Layer 6 of a small transformer language model trained on English Wikipedia (9 layers, counted from 0, width 128).
A neuron adds its activation times its output weights to the MLP's output. To switch it off is to set its activation to zero at one token and run the rest of the model.

Output weights of the MLP neurons that the questions are about. A number n stands for (n - 128) times 0.0034.
n14: 145, 168, 116, 164, 102, 104, 147, 155, 121, 99, 109, 150, 134, 93, 126, 134, 103, 139, 142, 102, 152, 113, 129, 117, 132, 106, 108, 140, 150, 124, 161, 94, 180, 161, 123, 139, 101, 141, 113, 136, 184, 140, 119, 136, 149, 151, 164, 120, 126, 152, 180, 146, 118, 142, 122, 126, 88, 122, 138, 112, 115, 124, 152, 129, 108, 110, 129, 101, 114, 135, 119, 122, 145, 144, 134, 113, 87, 115, 137, 149, 95, 144, 138, 140, 177, 121, 142, 99, 114, 131, 94, 155, 140, 124, 107, 99, 139, 165, 117, 97, 121, 136, 118, 136, 135, 134, 104, 150, 109, 109, 110, 96, 110, 110, 100, 139, 158, 115, 133, 138, 116, 142, 105, 121, 101, 137, 112, 138
n22: 136, 121, 140, 125, 154, 123, 124, 117, 128, 93, 101, 111, 116, 139, 101, 113, 125, 128, 124, 143, 115, 97, 141, 154, 130, 118, 131, 152, 118, 122, 113, 147, 134, 122, 120, 122, 61, 144, 119, 127, 146, 113, 133, 82, 117, 129, 142, 80, 116, 94, 170, 121, 149, 151, 150, 130, 117, 103, 138, 148, 183, 160, 145, 142, 146, 103, 160, 140, 136, 119, 150, 121, 121, 129, 160, 95, 127, 154, 145, 143, 160, 113, 159, 101, 153, 139, 131, 141, 105, 153, 146, 138, 105, 79, 136, 147, 87, 99, 125, 148, 120, 112, 83, 125, 127, 99, 105, 172, 130, 130, 136, 142, 143, 97, 178, 95, 114, 114, 85, 137, 131, 139, 94, 131, 156, 145, 181, 104
n40: 131, 126, 120, 101, 154, 136, 116, 112, 126, 91, 116, 129, 129, 110, 118, 143, 107, 126, 132, 163, 138, 123, 143, 134, 132, 171, 149, 113, 119, 92, 92, 143, 153, 113, 144, 126, 112, 94, 130, 141, 117, 109, 148, 143, 175, 111, 140, 123, 127, 98, 159, 189, 122, 122, 112, 83, 98, 136, 163, 139, 141, 131, 163, 123, 128, 114, 135, 119, 144, 132, 124, 139, 115, 164, 176, 135, 131, 113, 123, 121, 141, 83, 156, 123, 107, 92, 154, 130, 128, 166, 121, 88, 122, 122, 154, 118, 119, 165, 117, 112, 165, 104, 116, 148, 118, 124, 149, 148, 161, 152, 117, 143, 113, 130, 116, 162, 121, 130, 125, 145, 162, 134, 131, 153, 158, 132, 129, 126
n42: 128, 161, 163, 168, 154, 122, 129, 120, 164, 123, 124, 164, 107, 133, 112, 88, 91, 127, 154, 121, 111, 111, 162, 146, 108, 121, 108, 121, 167, 138, 114, 138, 124, 86, 125, 131, 90, 181, 145, 94, 146, 116, 109, 133, 165, 155, 114, 131, 152, 138, 163, 99, 129, 130, 109, 107, 100, 118, 112, 119, 132, 121, 135, 136, 105, 141, 124, 149, 108, 185, 126, 88, 122, 103, 134, 143, 137, 122, 125, 134, 112, 105, 106, 108, 116, 109, 135, 138, 150, 133, 140, 164, 145, 100, 138, 139, 116, 162, 127, 93, 128, 134, 85, 114, 123, 125, 111, 123, 112, 96, 126, 111, 128, 93, 145, 151, 85, 134, 113, 138, 117, 127, 124, 122, 107, 130, 128, 124
n45: 125, 124, 165, 121, 152, 106, 110, 124, 130, 83, 124, 131, 107, 129, 146, 125, 170, 125, 87, 135, 147, 127, 133, 113, 123, 167, 127, 151, 142, 129, 129, 109, 128, 150, 172, 194, 129, 93, 143, 74, 118, 108, 104, 145, 114, 133, 145, 117, 119, 167, 161, 111, 129, 112, 122, 134, 134, 99, 123, 127, 148, 123, 154, 104, 143, 127, 133, 174, 96, 160, 121, 115, 132, 171, 107, 143, 117, 138, 140, 101, 125, 141, 96, 137, 160, 120, 134, 112, 123, 117, 119, 127, 106, 132, 108, 136, 156, 127, 131, 139, 182, 122, 147, 162, 138, 129, 138, 106, 100, 154, 115, 152, 181, 149, 137, 98, 128, 124, 90, 144, 152, 130, 149, 120, 146, 121, 107, 120
n48: 137, 122, 115, 133, 127, 137, 86, 137, 128, 99, 147, 137, 177, 133, 139, 107, 110, 122, 128, 149, 168, 133, 141, 146, 155, 196, 126, 133, 140, 110, 114, 141, 135, 148, 100, 109, 137, 125, 118, 127, 141, 154, 109, 135, 141, 177, 147, 167, 84, 120, 122, 128, 134, 83, 108, 158, 99, 109, 128, 136, 109, 143, 130, 143, 83, 142, 113, 142, 145, 161, 182, 110, 157, 114, 123, 128, 127, 103, 116, 125, 178, 120, 124, 108, 105, 119, 132, 154, 154, 105, 123, 154, 147, 120, 143, 105, 152, 132, 140, 173, 144, 129, 121, 113, 127, 133, 97, 107, 141, 138, 141, 111, 123, 129, 111, 125, 114, 122, 136, 160, 109, 111, 125, 136, 115, 95, 65, 113
n50: 86, 121, 132, 106, 142, 148, 148, 151, 133, 125, 125, 140, 99, 135, 134, 113, 146, 106, 114, 134, 155, 111, 184, 102, 111, 202, 121, 144, 131, 171, 149, 114, 128, 154, 145, 162, 119, 112, 138, 110, 98, 152, 112, 156, 110, 172, 108, 86, 130, 116, 116, 166, 148, 138, 153, 126, 127, 138, 140, 125, 124, 131, 116, 128, 208, 92, 135, 119, 135, 106, 113, 130, 144, 160, 111, 143, 155, 139, 105, 158, 103, 138, 124, 134, 111, 149, 126, 120, 92, 117, 115, 125, 96, 159, 146, 128, 119, 96, 145, 132, 116, 133, 103, 95, 152, 137, 128, 159, 124, 122, 133, 161, 143, 171, 130, 167, 114, 132, 141, 133, 109, 131, 125, 128, 92, 113, 137, 152
n53: 118, 101, 119, 101, 139, 181, 141, 159, 133, 119, 154, 139, 203, 143, 132, 112, 146, 128, 142, 135, 119, 116, 156, 99, 134, 164, 120, 104, 150, 139, 131, 132, 121, 106, 108, 158, 124, 124, 125, 150, 139, 156, 115, 92, 132, 152, 124, 104, 112, 151, 84, 120, 108, 147, 113, 116, 146, 120, 117, 144, 132, 110, 119, 135, 112, 151, 171, 102, 124, 109, 164, 115, 134, 129, 95, 97, 96, 178, 131, 131, 98, 141, 110, 93, 150, 120, 160, 131, 109, 140, 130, 93, 115, 131, 130, 149, 116, 178, 132, 142, 142, 161, 139, 129, 106, 104, 102, 110, 112, 103, 103, 138, 130, 135, 162, 133, 134, 145, 154, 104, 137, 95, 174, 108, 129, 138, 136, 128
n64: 127, 116, 129, 117, 130, 177, 139, 118, 160, 133, 132, 101, 133, 130, 124, 87, 153, 146, 156, 178, 124, 110, 146, 184, 137, 136, 146, 93, 164, 178, 119, 125, 137, 117, 73, 142, 127, 112, 154, 124, 150, 90, 108, 129, 136, 144, 97, 119, 136, 135, 133, 162, 71, 125, 111, 131, 82, 83, 95, 116, 107, 117, 126, 121, 90, 136, 89, 105, 128, 142, 123, 118, 151, 130, 124, 103, 137, 162, 128, 113, 150, 109, 139, 121, 123, 130, 103, 170, 128, 144, 156, 111, 133, 155, 147, 162, 133, 125, 149, 136, 142, 125, 144, 108, 99, 129, 134, 121, 148, 120, 139, 151, 139, 99, 107, 110, 107, 118, 134, 126, 120, 132, 115, 123, 143, 125, 142, 93
n98: 102, 141, 130, 114, 161, 89, 96, 121, 117, 187, 114, 67, 83, 94, 111, 122, 158, 105, 135, 126, 103, 113, 108, 130, 102, 141, 128, 119, 120, 76, 145, 117, 174, 120, 130, 125, 138, 157, 134, 132, 138, 112, 113, 147, 154, 106, 139, 100, 164, 92, 104, 74, 155, 133, 109, 158, 147, 107, 99, 155, 132, 113, 150, 144, 105, 145, 149, 152, 150, 126, 143, 133, 88, 160, 135, 109, 139, 179, 139, 130, 163, 160, 131, 111, 98, 120, 124, 134, 114, 91, 111, 127, 118, 120, 157, 155, 97, 169, 142, 123, 122, 115, 124, 128, 119, 110, 96, 109, 90, 124, 59, 137, 112, 122, 99, 124, 144, 151, 132, 151, 152, 121, 116, 110, 164, 160, 93, 151
n112: 117, 129, 133, 149, 157, 110, 114, 137, 135, 74, 139, 129, 137, 150, 111, 114, 68, 123, 127, 135, 104, 105, 147, 115, 101, 207, 125, 122, 128, 138, 148, 139, 145, 106, 121, 167, 133, 114, 159, 95, 119, 156, 129, 126, 149, 117, 115, 138, 143, 177, 132, 127, 132, 158, 120, 136, 113, 141, 131, 149, 91, 85, 111, 139, 157, 171, 121, 114, 123, 149, 111, 136, 141, 125, 118, 132, 161, 106, 124, 82, 173, 201, 110, 126, 147, 125, 129, 109, 139, 133, 150, 157, 99, 156, 161, 140, 128, 87, 115, 157, 177, 111, 133, 102, 141, 69, 150, 59, 126, 143, 135, 123, 76, 144, 136, 85, 104, 116, 124, 132, 109, 137, 130, 122, 107, 156, 144, 144
n115: 131, 102, 127, 100, 111, 167, 99, 166, 129, 90, 90, 138, 141, 93, 139, 139, 152, 66, 132, 157, 130, 156, 124, 118, 97, 208, 142, 142, 161, 152, 144, 115, 133, 151, 108, 134, 78, 100, 130, 130, 121, 126, 107, 116, 144, 142, 83, 136, 108, 121, 128, 137, 131, 116, 159, 146, 104, 136, 87, 127, 141, 176, 104, 129, 138, 131, 103, 143, 183, 133, 131, 126, 139, 116, 124, 119, 120, 132, 144, 134, 144, 146, 137, 145, 114, 120, 112, 134, 147, 107, 135, 129, 148, 106, 112, 81, 89, 138, 182, 96, 167, 132, 118, 96, 137, 128, 102, 114, 140, 114, 110, 153, 132, 116, 137, 123, 129, 136, 119, 113, 128, 145, 129, 135, 134, 146, 110, 130
n117: 107, 155, 107, 145, 171, 122, 89, 159, 119, 126, 118, 148, 130, 102, 134, 149, 106, 122, 96, 145, 136, 149, 127, 169, 107, 85, 128, 127, 118, 122, 87, 133, 155, 129, 135, 90, 118, 118, 144, 114, 120, 162, 136, 154, 112, 120, 187, 129, 140, 186, 134, 94, 121, 104, 114, 90, 136, 87, 90, 152, 136, 122, 114, 116, 135, 110, 93, 131, 139, 157, 109, 152, 107, 158, 127, 44, 129, 123, 146, 154, 125, 140, 166, 115, 153, 111, 125, 113, 110, 145, 120, 136, 90, 127, 133, 104, 116, 137, 147, 115, 141, 126, 128, 143, 121, 119, 154, 108, 120, 129, 96, 118, 143, 140, 72, 123, 121, 116, 105, 130, 96, 148, 101, 142, 127, 144, 121, 134
n152: 149, 135, 135, 120, 121, 143, 134, 125, 126, 107, 127, 141, 119, 139, 138, 142, 118, 99, 141, 118, 89, 135, 113, 115, 141, 8, 133, 123, 136, 120, 126, 120, 129, 94, 111, 184, 100, 105, 129, 95, 144, 133, 109, 109, 138, 172, 107, 128, 136, 132, 133, 132, 117, 161, 123, 133, 127, 123, 119, 105, 109, 139, 100, 128, 150, 47, 106, 145, 101, 113, 118, 139, 124, 131, 134, 93, 135, 123, 152, 135, 131, 123, 126, 53, 130, 121, 100, 94, 126, 144, 123, 144, 110, 144, 132, 121, 103, 121, 139, 120, 112, 128, 113, 103, 117, 116, 134, 117, 144, 125, 115, 153, 131, 93, 112, 122, 128, 120, 106, 130, 103, 116, 105, 149, 103, 95, 152, 138

Each question names a token from some text and the token that comes next. It shows the activations a of the neurons there, in the order above. A number n stands for (n - 128) times 0.022.

Then comes g, the gradient of the next token's log-probability with respect to the MLP's output, scaled to length 1. A neuron's effect is roughly proportional to its activation times (output weights . g). A number n stands for (n - 128) times 0.0028.

"}", then "/"
a: 126, 128, 134, 128, 127, 91, 123, 79, 147, 85, 129, 101, 128, 129
g: 120, 163, 133, 184, 127, 165, 96, 144, 109, 81, 118, 140, 166, 108, 181, 100, 186, 113, 137, 88, 127, 132, 128, 150, 124, 121, 206, 132, 141, 159, 134, 96, 128, 179, 123, 84, 119, 111, 154, 169, 93, 148, 141, 137, 171, 140, 153, 145, 140, 130, 191, 126, 45, 138, 137, 88, 102, 129, 134, 123, 98, 125, 122, 104, 161, 142, 124, 166, 103, 220, 154, 112, 167, 115, 151, 153, 155, 178, 98, 124, 83, 121, 155, 66, 180, 148, 104, 148, 125, 138, 122, 148, 193, 146, 186, 60, 96, 142, 170, 113, 88, 123, 140, 182, 166, 121, 188, 118, 149, 91, 100, 97, 92, 128, 159, 104, 81, 119, 132, 90, 160, 131, 103, 123, 79, 121, 138, 123
Switching off which neuron hurts the next token most? n98

"e", then " of"
a: 138, 113, 127, 129, 131, 129, 128, 123, 125, 123, 121, 91, 125, 28
g: 160, 151, 44, 140, 158, 125, 122, 124, 141, 144, 148, 161, 158, 106, 157, 159, 100, 115, 148, 125, 126, 112, 97, 111, 130, 133, 158, 136, 150, 107, 102, 88, 145, 106, 112, 69, 133, 158, 125, 135, 100, 115, 153, 185, 108, 126, 62, 93, 173, 155, 153, 90, 94, 136, 192, 125, 178, 158, 220, 178, 142, 125, 180, 80, 207, 131, 90, 135, 130, 116, 122, 167, 143, 138, 126, 80, 131, 141, 144, 159, 203, 149, 135, 139, 158, 126, 115, 180, 128, 155, 127, 148, 130, 128, 111, 127, 140, 191, 103, 189, 130, 120, 115, 127, 152, 148, 147, 103, 98, 138, 113, 186, 149, 130, 98, 131, 159, 150, 141, 122, 125, 139, 134, 164, 81, 57, 113, 41
Switching off which neuron hurts the next token most? n115

" and", then " collaborat"
a: 122, 116, 121, 128, 125, 121, 128, 119, 126, 113, 125, 123, 127, 126
g: 149, 148, 154, 157, 153, 111, 123, 130, 172, 118, 99, 156, 102, 110, 126, 108, 99, 136, 136, 127, 146, 190, 91, 137, 97, 117, 174, 161, 94, 62, 95, 174, 113, 131, 117, 30, 128, 85, 157, 154, 119, 116, 106, 151, 157, 149, 158, 128, 188, 166, 160, 87, 172, 106, 68, 174, 89, 112, 141, 109, 171, 122, 154, 155, 108, 185, 123, 143, 119, 92, 190, 142, 169, 133, 167, 115, 127, 82, 105, 77, 132, 135, 130, 161, 132, 110, 134, 162, 108, 95, 143, 109, 124, 91, 140, 83, 137, 71, 112, 108, 138, 109, 147, 137, 109, 116, 107, 127, 115, 188, 107, 163, 134, 97, 80, 67, 71, 181, 81, 129, 148, 146, 127, 75, 180, 148, 119, 168
Switching off which neuron hurts the next token most? n53

".", then " The"
a: 122, 124, 128, 126, 130, 124, 120, 181, 128, 129, 128, 131, 115, 128
g: 121, 128, 117, 161, 154, 175, 151, 175, 123, 98, 131, 117, 146, 151, 164, 116, 117, 127, 95, 82, 103, 154, 141, 76, 146, 86, 20, 93, 138, 156, 141, 178, 114, 127, 158, 128, 147, 137, 135, 90, 174, 161, 168, 200, 126, 92, 101, 107, 165, 163, 122, 126, 164, 120, 121, 132, 164, 140, 123, 110, 186, 59, 138, 83, 119, 115, 114, 119, 108, 151, 97, 219, 151, 145, 135, 168, 105, 88, 159, 165, 110, 149, 69, 174, 104, 118, 126, 133, 95, 103, 129, 150, 136, 145, 110, 142, 115, 177, 128, 132, 141, 156, 140, 119, 126, 46, 177, 138, 126, 85, 89, 80, 113, 133, 162, 112, 133, 122, 140, 68, 101, 101, 138, 172, 147, 162, 92, 168
Switching off which neuron hurts the next token most? n53

" the", then " From"
a: 127, 125, 128, 144, 124, 118, 135, 116, 131, 120, 123, 135, 129, 111
g: 110, 109, 143, 76, 128, 111, 127, 176, 144, 134, 157, 182, 169, 141, 111, 133, 106, 143, 134, 132, 202, 128, 132, 154, 74, 166, 99, 89, 127, 181, 114, 105, 89, 132, 147, 222, 107, 134, 170, 161, 140, 143, 93, 155, 128, 124, 121, 121, 123, 87, 133, 104, 109, 157, 139, 176, 170, 139, 89, 148, 187, 83, 96, 120, 218, 107, 95, 70, 117, 126, 124, 159, 145, 126, 29, 133, 126, 117, 74, 148, 125, 167, 76, 67, 96, 121, 119, 87, 129, 93, 118, 109, 149, 115, 151, 135, 125, 190, 168, 189, 132, 175, 116, 104, 129, 120, 120, 85, 140, 105, 155, 90, 152, 111, 106, 126, 142, 109, 98, 151, 122, 116, 141, 111, 122, 132, 110, 177
Which neuron, switched off, raises the next token's probability most? n53

",", then " Tre"
a: 122, 111, 126, 128, 132, 126, 132, 118, 127, 127, 123, 113, 127, 119
g: 94, 119, 123, 118, 122, 187, 140, 136, 90, 119, 117, 102, 94, 84, 155, 124, 104, 85, 138, 120, 182, 78, 138, 112, 148, 171, 101, 90, 117, 196, 120, 94, 148, 78, 129, 220, 143, 138, 136, 84, 91, 111, 79, 168, 124, 155, 130, 84, 97, 178, 89, 176, 106, 157, 124, 136, 71, 170, 124, 104, 83, 108, 89, 95, 221, 152, 107, 120, 134, 47, 121, 130, 120, 110, 90, 167, 129, 151, 146, 145, 142, 114, 69, 134, 118, 122, 164, 119, 108, 132, 98, 90, 111, 199, 57, 158, 139, 130, 192, 144, 114, 142, 127, 87, 116, 117, 131, 108, 126, 119, 112, 128, 143, 114, 125, 94, 118, 116, 134, 134, 104, 122, 184, 131, 119, 101, 102, 161
Which two neurons, each switched off alone, lower its probability most, in order? n22, n50

"in", then "stitution"
a: 127, 120, 121, 124, 110, 120, 126, 127, 196, 123, 132, 110, 127, 141
g: 143, 93, 104, 168, 146, 120, 186, 98, 69, 117, 130, 54, 147, 86, 120, 101, 140, 169, 157, 149, 162, 135, 71, 156, 138, 140, 106, 85, 120, 135, 165, 166, 122, 176, 95, 171, 141, 88, 157, 135, 168, 173, 162, 131, 90, 84, 109, 32, 106, 143, 102, 110, 104, 182, 160, 123, 163, 98, 110, 148, 85, 96, 106, 156, 159, 132, 112, 116, 200, 78, 116, 150, 179, 117, 99, 87, 149, 104, 153, 149, 81, 112, 182, 121, 151, 162, 114, 154, 107, 147, 195, 174, 117, 161, 140, 117, 135, 129, 113, 112, 142, 110, 98, 172, 79, 128, 131, 131, 152, 162, 55, 148, 112, 156, 159, 144, 128, 150, 173, 121, 118, 127, 139, 124, 167, 131, 126, 151
Which two neurons, each switched off alone, lower its probability most, in order? n64, n45

"bal", then "es"
a: 130, 135, 113, 125, 127, 129, 129, 119, 132, 125, 109, 122, 106, 141
g: 181, 142, 108, 162, 155, 78, 113, 162, 82, 113, 139, 126, 123, 91, 130, 193, 167, 134, 73, 108, 162, 114, 114, 113, 100, 144, 91, 120, 147, 78, 86, 83, 75, 112, 144, 116, 141, 153, 172, 109, 108, 157, 141, 135, 147, 76, 140, 129, 126, 149, 124, 174, 150, 74, 145, 182, 169, 60, 117, 81, 132, 148, 92, 66, 91, 150, 132, 82, 76, 104, 110, 146, 82, 140, 122, 105, 172, 198, 132, 81, 130, 152, 144, 129, 146, 94, 69, 98, 107, 117, 138, 112, 162, 153, 134, 134, 141, 111, 101, 67, 176, 116, 120, 131, 163, 145, 111, 123, 141, 153, 104, 202, 85, 113, 91, 139, 156, 119, 69, 182, 104, 146, 98, 159, 129, 122, 102, 140
Which neuron, switched off, raises the next token's probability most? n117

" (", then "Ma"
a: 122, 140, 106, 142, 126, 126, 127, 131, 129, 128, 128, 116, 123, 120
g: 130, 121, 104, 80, 147, 187, 107, 166, 147, 118, 133, 137, 99, 159, 121, 112, 172, 109, 111, 159, 185, 115, 168, 157, 94, 140, 79, 117, 93, 123, 114, 194, 108, 154, 91, 159, 145, 185, 107, 99, 110, 157, 72, 115, 146, 189, 153, 108, 76, 144, 103, 120, 88, 133, 118, 158, 88, 43, 135, 158, 128, 149, 109, 141, 177, 81, 162, 101, 79, 136, 153, 147, 102, 103, 128, 60, 88, 195, 113, 108, 103, 139, 89, 140, 142, 152, 106, 113, 85, 142, 150, 143, 86, 128, 103, 72, 119, 102, 174, 130, 59, 94, 134, 80, 119, 99, 149, 135, 103, 160, 100, 89, 166, 139, 164, 179, 175, 110, 110, 125, 108, 102, 111, 135, 115, 95, 143, 118
Switching off which neuron hurts the next token most? n40

" with", then " "
a: 130, 131, 127, 142, 125, 133, 132, 127, 129, 125, 128, 110, 109, 112
g: 106, 145, 173, 104, 115, 133, 150, 138, 77, 112, 128, 141, 154, 144, 110, 178, 163, 134, 66, 136, 149, 113, 87, 130, 136, 142, 174, 139, 145, 102, 187, 121, 92, 139, 134, 153, 99, 146, 134, 165, 126, 96, 140, 124, 145, 58, 159, 77, 78, 93, 125, 124, 145, 133, 135, 87, 87, 138, 60, 120, 151, 156, 93, 148, 48, 167, 204, 204, 145, 158, 123, 70, 145, 157, 153, 162, 111, 93, 95, 81, 146, 89, 181, 174, 222, 108, 127, 140, 165, 120, 87, 146, 136, 116, 72, 133, 165, 112, 90, 132, 129, 131, 107, 167, 135, 114, 113, 115, 147, 126, 162, 159, 151, 94, 124, 163, 77, 145, 134, 133, 149, 141, 137, 127, 129, 133, 116, 77
Which two neurons, each switched off alone, lower its probability most, in order? n152, n117

"s", then ")"
a: 111, 130, 125, 161, 128, 125, 125, 36, 126, 120, 123, 113, 127, 127
g: 138, 108, 133, 67, 143, 100, 135, 143, 142, 139, 166, 140, 117, 163, 129, 157, 96, 114, 100, 134, 112, 142, 129, 160, 136, 134, 126, 132, 164, 157, 109, 142, 125, 146, 164, 152, 161, 84, 124, 138, 142, 76, 152, 97, 120, 107, 105, 78, 122, 156, 69, 148, 183, 98, 120, 103, 136, 131, 142, 146, 121, 138, 93, 114, 164, 161, 159, 52, 111, 127, 71, 138, 160, 91, 109, 139, 145, 149, 159, 103, 165, 140, 177, 180, 91, 122, 88, 97, 154, 197, 171, 141, 99, 111, 128, 192, 163, 113, 71, 153, 228, 170, 125, 78, 104, 116, 83, 132, 120, 152, 130, 163, 135, 124, 100, 92, 207, 122, 115, 177, 105, 132, 189, 136, 134, 71, 173, 158
Switching off which neuron hurts the next token most? n14

" du", then "n"
a: 122, 128, 128, 128, 108, 126, 117, 131, 134, 126, 141, 103, 117, 121
g: 144, 180, 171, 113, 162, 102, 100, 183, 143, 102, 135, 136, 117, 82, 74, 141, 121, 127, 119, 142, 146, 157, 106, 93, 91, 121, 114, 152, 164, 148, 127, 127, 89, 91, 80, 164, 114, 154, 123, 126, 126, 113, 202, 67, 94, 131, 120, 141, 128, 94, 120, 126, 236, 136, 124, 65, 118, 109, 86, 128, 157, 100, 139, 49, 134, 123, 71, 129, 114, 132, 87, 93, 148, 152, 34, 142, 125, 80, 93, 182, 92, 152, 119, 124, 147, 160, 107, 105, 142, 99, 111, 158, 105, 117, 95, 124, 130, 86, 101, 144, 111, 146, 160, 151, 147, 85, 88, 96, 174, 162, 119, 78, 102, 151, 137, 203, 148, 87, 137, 141, 126, 137, 124, 97, 114, 159, 135, 122
Switching off which neuron hurts the next token most? n112

"al", then " work"
a: 126, 126, 128, 137, 142, 130, 129, 123, 140, 121, 126, 118, 116, 79
g: 156, 126, 128, 150, 99, 84, 74, 112, 174, 160, 113, 182, 84, 169, 87, 144, 174, 126, 145, 153, 152, 129, 87, 130, 139, 148, 127, 152, 118, 117, 148, 47, 96, 74, 145, 111, 154, 109, 156, 103, 93, 163, 124, 151, 125, 127, 153, 149, 153, 159, 157, 106, 196, 75, 139, 120, 68, 154, 152, 172, 169, 218, 155, 85, 113, 151, 125, 132, 108, 154, 143, 149, 121, 148, 142, 151, 144, 114, 129, 42, 109, 145, 101, 175, 155, 114, 162, 207, 140, 82, 138, 120, 130, 69, 153, 147, 117, 97, 148, 133, 123, 126, 167, 137, 119, 124, 158, 100, 157, 134, 146, 126, 169, 139, 104, 114, 167, 164, 77, 66, 125, 122, 119, 66, 135, 102, 149, 100
Which two neurons, each switched off alone, lower its probability most, in order? n152, n45

"s", then " Campus"
a: 130, 127, 131, 125, 127, 117, 131, 126, 129, 118, 123, 121, 127, 117
g: 132, 165, 114, 139, 111, 98, 134, 87, 110, 135, 63, 133, 124, 141, 201, 56, 105, 145, 167, 94, 103, 82, 141, 101, 153, 124, 146, 117, 117, 129, 177, 150, 139, 117, 122, 113, 184, 109, 109, 123, 158, 164, 123, 126, 179, 218, 179, 138, 185, 114, 156, 70, 147, 102, 96, 111, 145, 105, 152, 107, 134, 66, 128, 137, 60, 107, 135, 115, 123, 118, 125, 93, 136, 191, 123, 150, 72, 118, 115, 128, 157, 139, 157, 86, 150, 137, 153, 65, 112, 130, 120, 126, 144, 139, 128, 129, 76, 94, 160, 142, 88, 107, 135, 109, 84, 139, 218, 131, 192, 86, 121, 136, 96, 160, 119, 119, 170, 145, 83, 78, 97, 94, 120, 128, 125, 146, 169, 127
Which neuron, switched off, raises the next token's probability most? n152

"ness", then "ed"
a: 134, 130, 128, 145, 131, 116, 119, 125, 163, 132, 127, 114, 127, 119
g: 157, 83, 109, 145, 143, 148, 145, 126, 97, 134, 171, 165, 141, 29, 128, 100, 73, 124, 100, 104, 162, 106, 148, 140, 100, 97, 131, 173, 149, 145, 148, 130, 96, 130, 58, 124, 110, 146, 165, 112, 131, 126, 162, 104, 211, 151, 118, 176, 112, 133, 147, 159, 75, 78, 77, 176, 122, 178, 115, 153, 32, 111, 171, 118, 94, 127, 167, 103, 44, 167, 137, 118, 134, 114, 158, 80, 112, 170, 165, 140, 70, 94, 116, 139, 147, 110, 115, 109, 155, 88, 110, 84, 146, 125, 99, 115, 175, 121, 140, 121, 151, 152, 108, 104, 113, 165, 136, 142, 110, 148, 137, 117, 152, 100, 128, 91, 117, 117, 136, 116, 164, 130, 116, 152, 105, 95, 75, 175
Which two neurons, each switched off alone, lower its probability most, in order? n64, n42

"9", then "8"
a: 122, 131, 132, 128, 128, 130, 130, 128, 123, 46, 129, 117, 118, 130
g: 124, 166, 128, 162, 77, 155, 132, 150, 83, 132, 116, 65, 134, 157, 111, 110, 103, 154, 166, 130, 139, 135, 118, 71, 158, 101, 67, 137, 138, 75, 133, 113, 110, 112, 117, 131, 141, 121, 119, 105, 133, 107, 143, 126, 161, 189, 115, 143, 173, 102, 136, 124, 101, 145, 90, 143, 99, 122, 50, 112, 138, 77, 164, 177, 131, 83, 172, 125, 117, 159, 163, 144, 129, 130, 103, 179, 114, 77, 139, 173, 132, 103, 64, 20, 122, 133, 113, 144, 142, 150, 157, 147, 92, 150, 70, 104, 107, 145, 108, 169, 59, 135, 139, 182, 172, 138, 133, 139, 157, 106, 182, 91, 104, 96, 117, 95, 80, 145, 132, 160, 123, 162, 54, 104, 109, 128, 140, 127
Which two neurons, each switched off alone, lower its probability most, in order? n98, n115

"s", then " Man"
a: 125, 133, 124, 146, 127, 115, 136, 127, 124, 134, 121, 120, 132, 128
g: 104, 127, 113, 129, 100, 144, 125, 137, 142, 107, 153, 126, 111, 149, 161, 96, 135, 70, 110, 107, 145, 155, 131, 141, 89, 152, 134, 186, 77, 152, 94, 81, 129, 174, 195, 176, 101, 165, 175, 111, 112, 117, 143, 146, 155, 163, 107, 97, 58, 173, 101, 111, 70, 96, 119, 160, 94, 126, 188, 137, 93, 73, 103, 121, 188, 119, 182, 158, 71, 150, 95, 70, 91, 90, 145, 152, 96, 130, 113, 106, 109, 132, 111, 187, 114, 157, 105, 161, 146, 98, 153, 103, 133, 102, 100, 107, 141, 145, 150, 111, 90, 51, 114, 116, 141, 150, 141, 181, 81, 132, 124, 98, 101, 91, 138, 110, 158, 144, 139, 156, 110, 129, 139, 104, 79, 71, 185, 158
Which two neurons, each switched off alone, lower its probability most, in order? n50, n42

" ", then "har"
a: 129, 106, 138, 119, 129, 131, 116, 122, 176, 131, 127, 119, 130, 126
g: 148, 84, 130, 122, 111, 129, 156, 113, 175, 127, 115, 127, 150, 77, 122, 113, 123, 103, 174, 162, 195, 144, 127, 158, 52, 125, 119, 160, 121, 118, 89, 178, 189, 177, 119, 112, 104, 154, 131, 153, 110, 155, 163, 191, 171, 84, 63, 144, 136, 132, 121, 163, 123, 137, 132, 150, 123, 155, 112, 119, 71, 154, 146, 167, 93, 100, 148, 79, 111, 131, 178, 135, 160, 147, 145, 103, 167, 128, 130, 124, 100, 159, 190, 110, 122, 88, 150, 141, 131, 147, 205, 164, 127, 80, 145, 162, 48, 107, 167, 127, 160, 116, 83, 158, 133, 112, 140, 118, 138, 121, 98, 105, 128, 127, 146, 104, 183, 225, 71, 159, 125, 133, 146, 134, 130, 95, 107, 97
Which neuron, switched off, raises the next token's probability most? n22

" From", then "e"
a: 128, 118, 125, 128, 130, 116, 122, 123, 123, 121, 120, 129, 128, 134
g: 183, 128, 64, 148, 144, 117, 82, 156, 131, 130, 106, 85, 156, 81, 113, 149, 185, 111, 95, 129, 100, 118, 102, 126, 121, 107, 78, 168, 164, 106, 89, 111, 91, 66, 120, 72, 146, 190, 135, 134, 92, 122, 158, 126, 103, 103, 187, 113, 102, 109, 115, 122, 163, 100, 88, 219, 151, 164, 113, 100, 85, 96, 170, 133, 125, 112, 184, 84, 123, 147, 81, 157, 93, 127, 147, 143, 166, 149, 110, 114, 107, 170, 147, 156, 152, 100, 74, 129, 160, 139, 123, 124, 126, 147, 114, 139, 138, 126, 116, 119, 209, 146, 132, 112, 119, 179, 89, 114, 174, 99, 118, 168, 142, 140, 55, 159, 93, 150, 91, 170, 133, 149, 148, 182, 102, 150, 128, 150
Switching off which neuron hurts the next token most? n22

" ", then "mini"
a: 120, 125, 128, 122, 127, 130, 129, 128, 127, 165, 128, 114, 130, 129
g: 137, 157, 127, 97, 164, 178, 106, 149, 135, 164, 205, 165, 84, 130, 199, 103, 80, 132, 101, 94, 149, 160, 115, 83, 112, 127, 118, 108, 108, 117, 127, 151, 104, 123, 109, 133, 149, 116, 165, 107, 144, 169, 52, 191, 101, 115, 108, 114, 89, 68, 117, 133, 143, 117, 121, 171, 131, 95, 130, 155, 185, 134, 128, 118, 116, 123, 117, 143, 140, 173, 191, 91, 66, 157, 146, 106, 113, 157, 98, 114, 100, 113, 154, 84, 83, 126, 198, 146, 86, 92, 133, 188, 98, 78, 144, 104, 185, 124, 132, 99, 121, 98, 155, 160, 96, 129, 110, 171, 115, 191, 81, 127, 140, 83, 100, 152, 133, 117, 80, 98, 134, 118, 127, 109, 167, 118, 87, 93
Switching off which neuron hurts the next token most? n98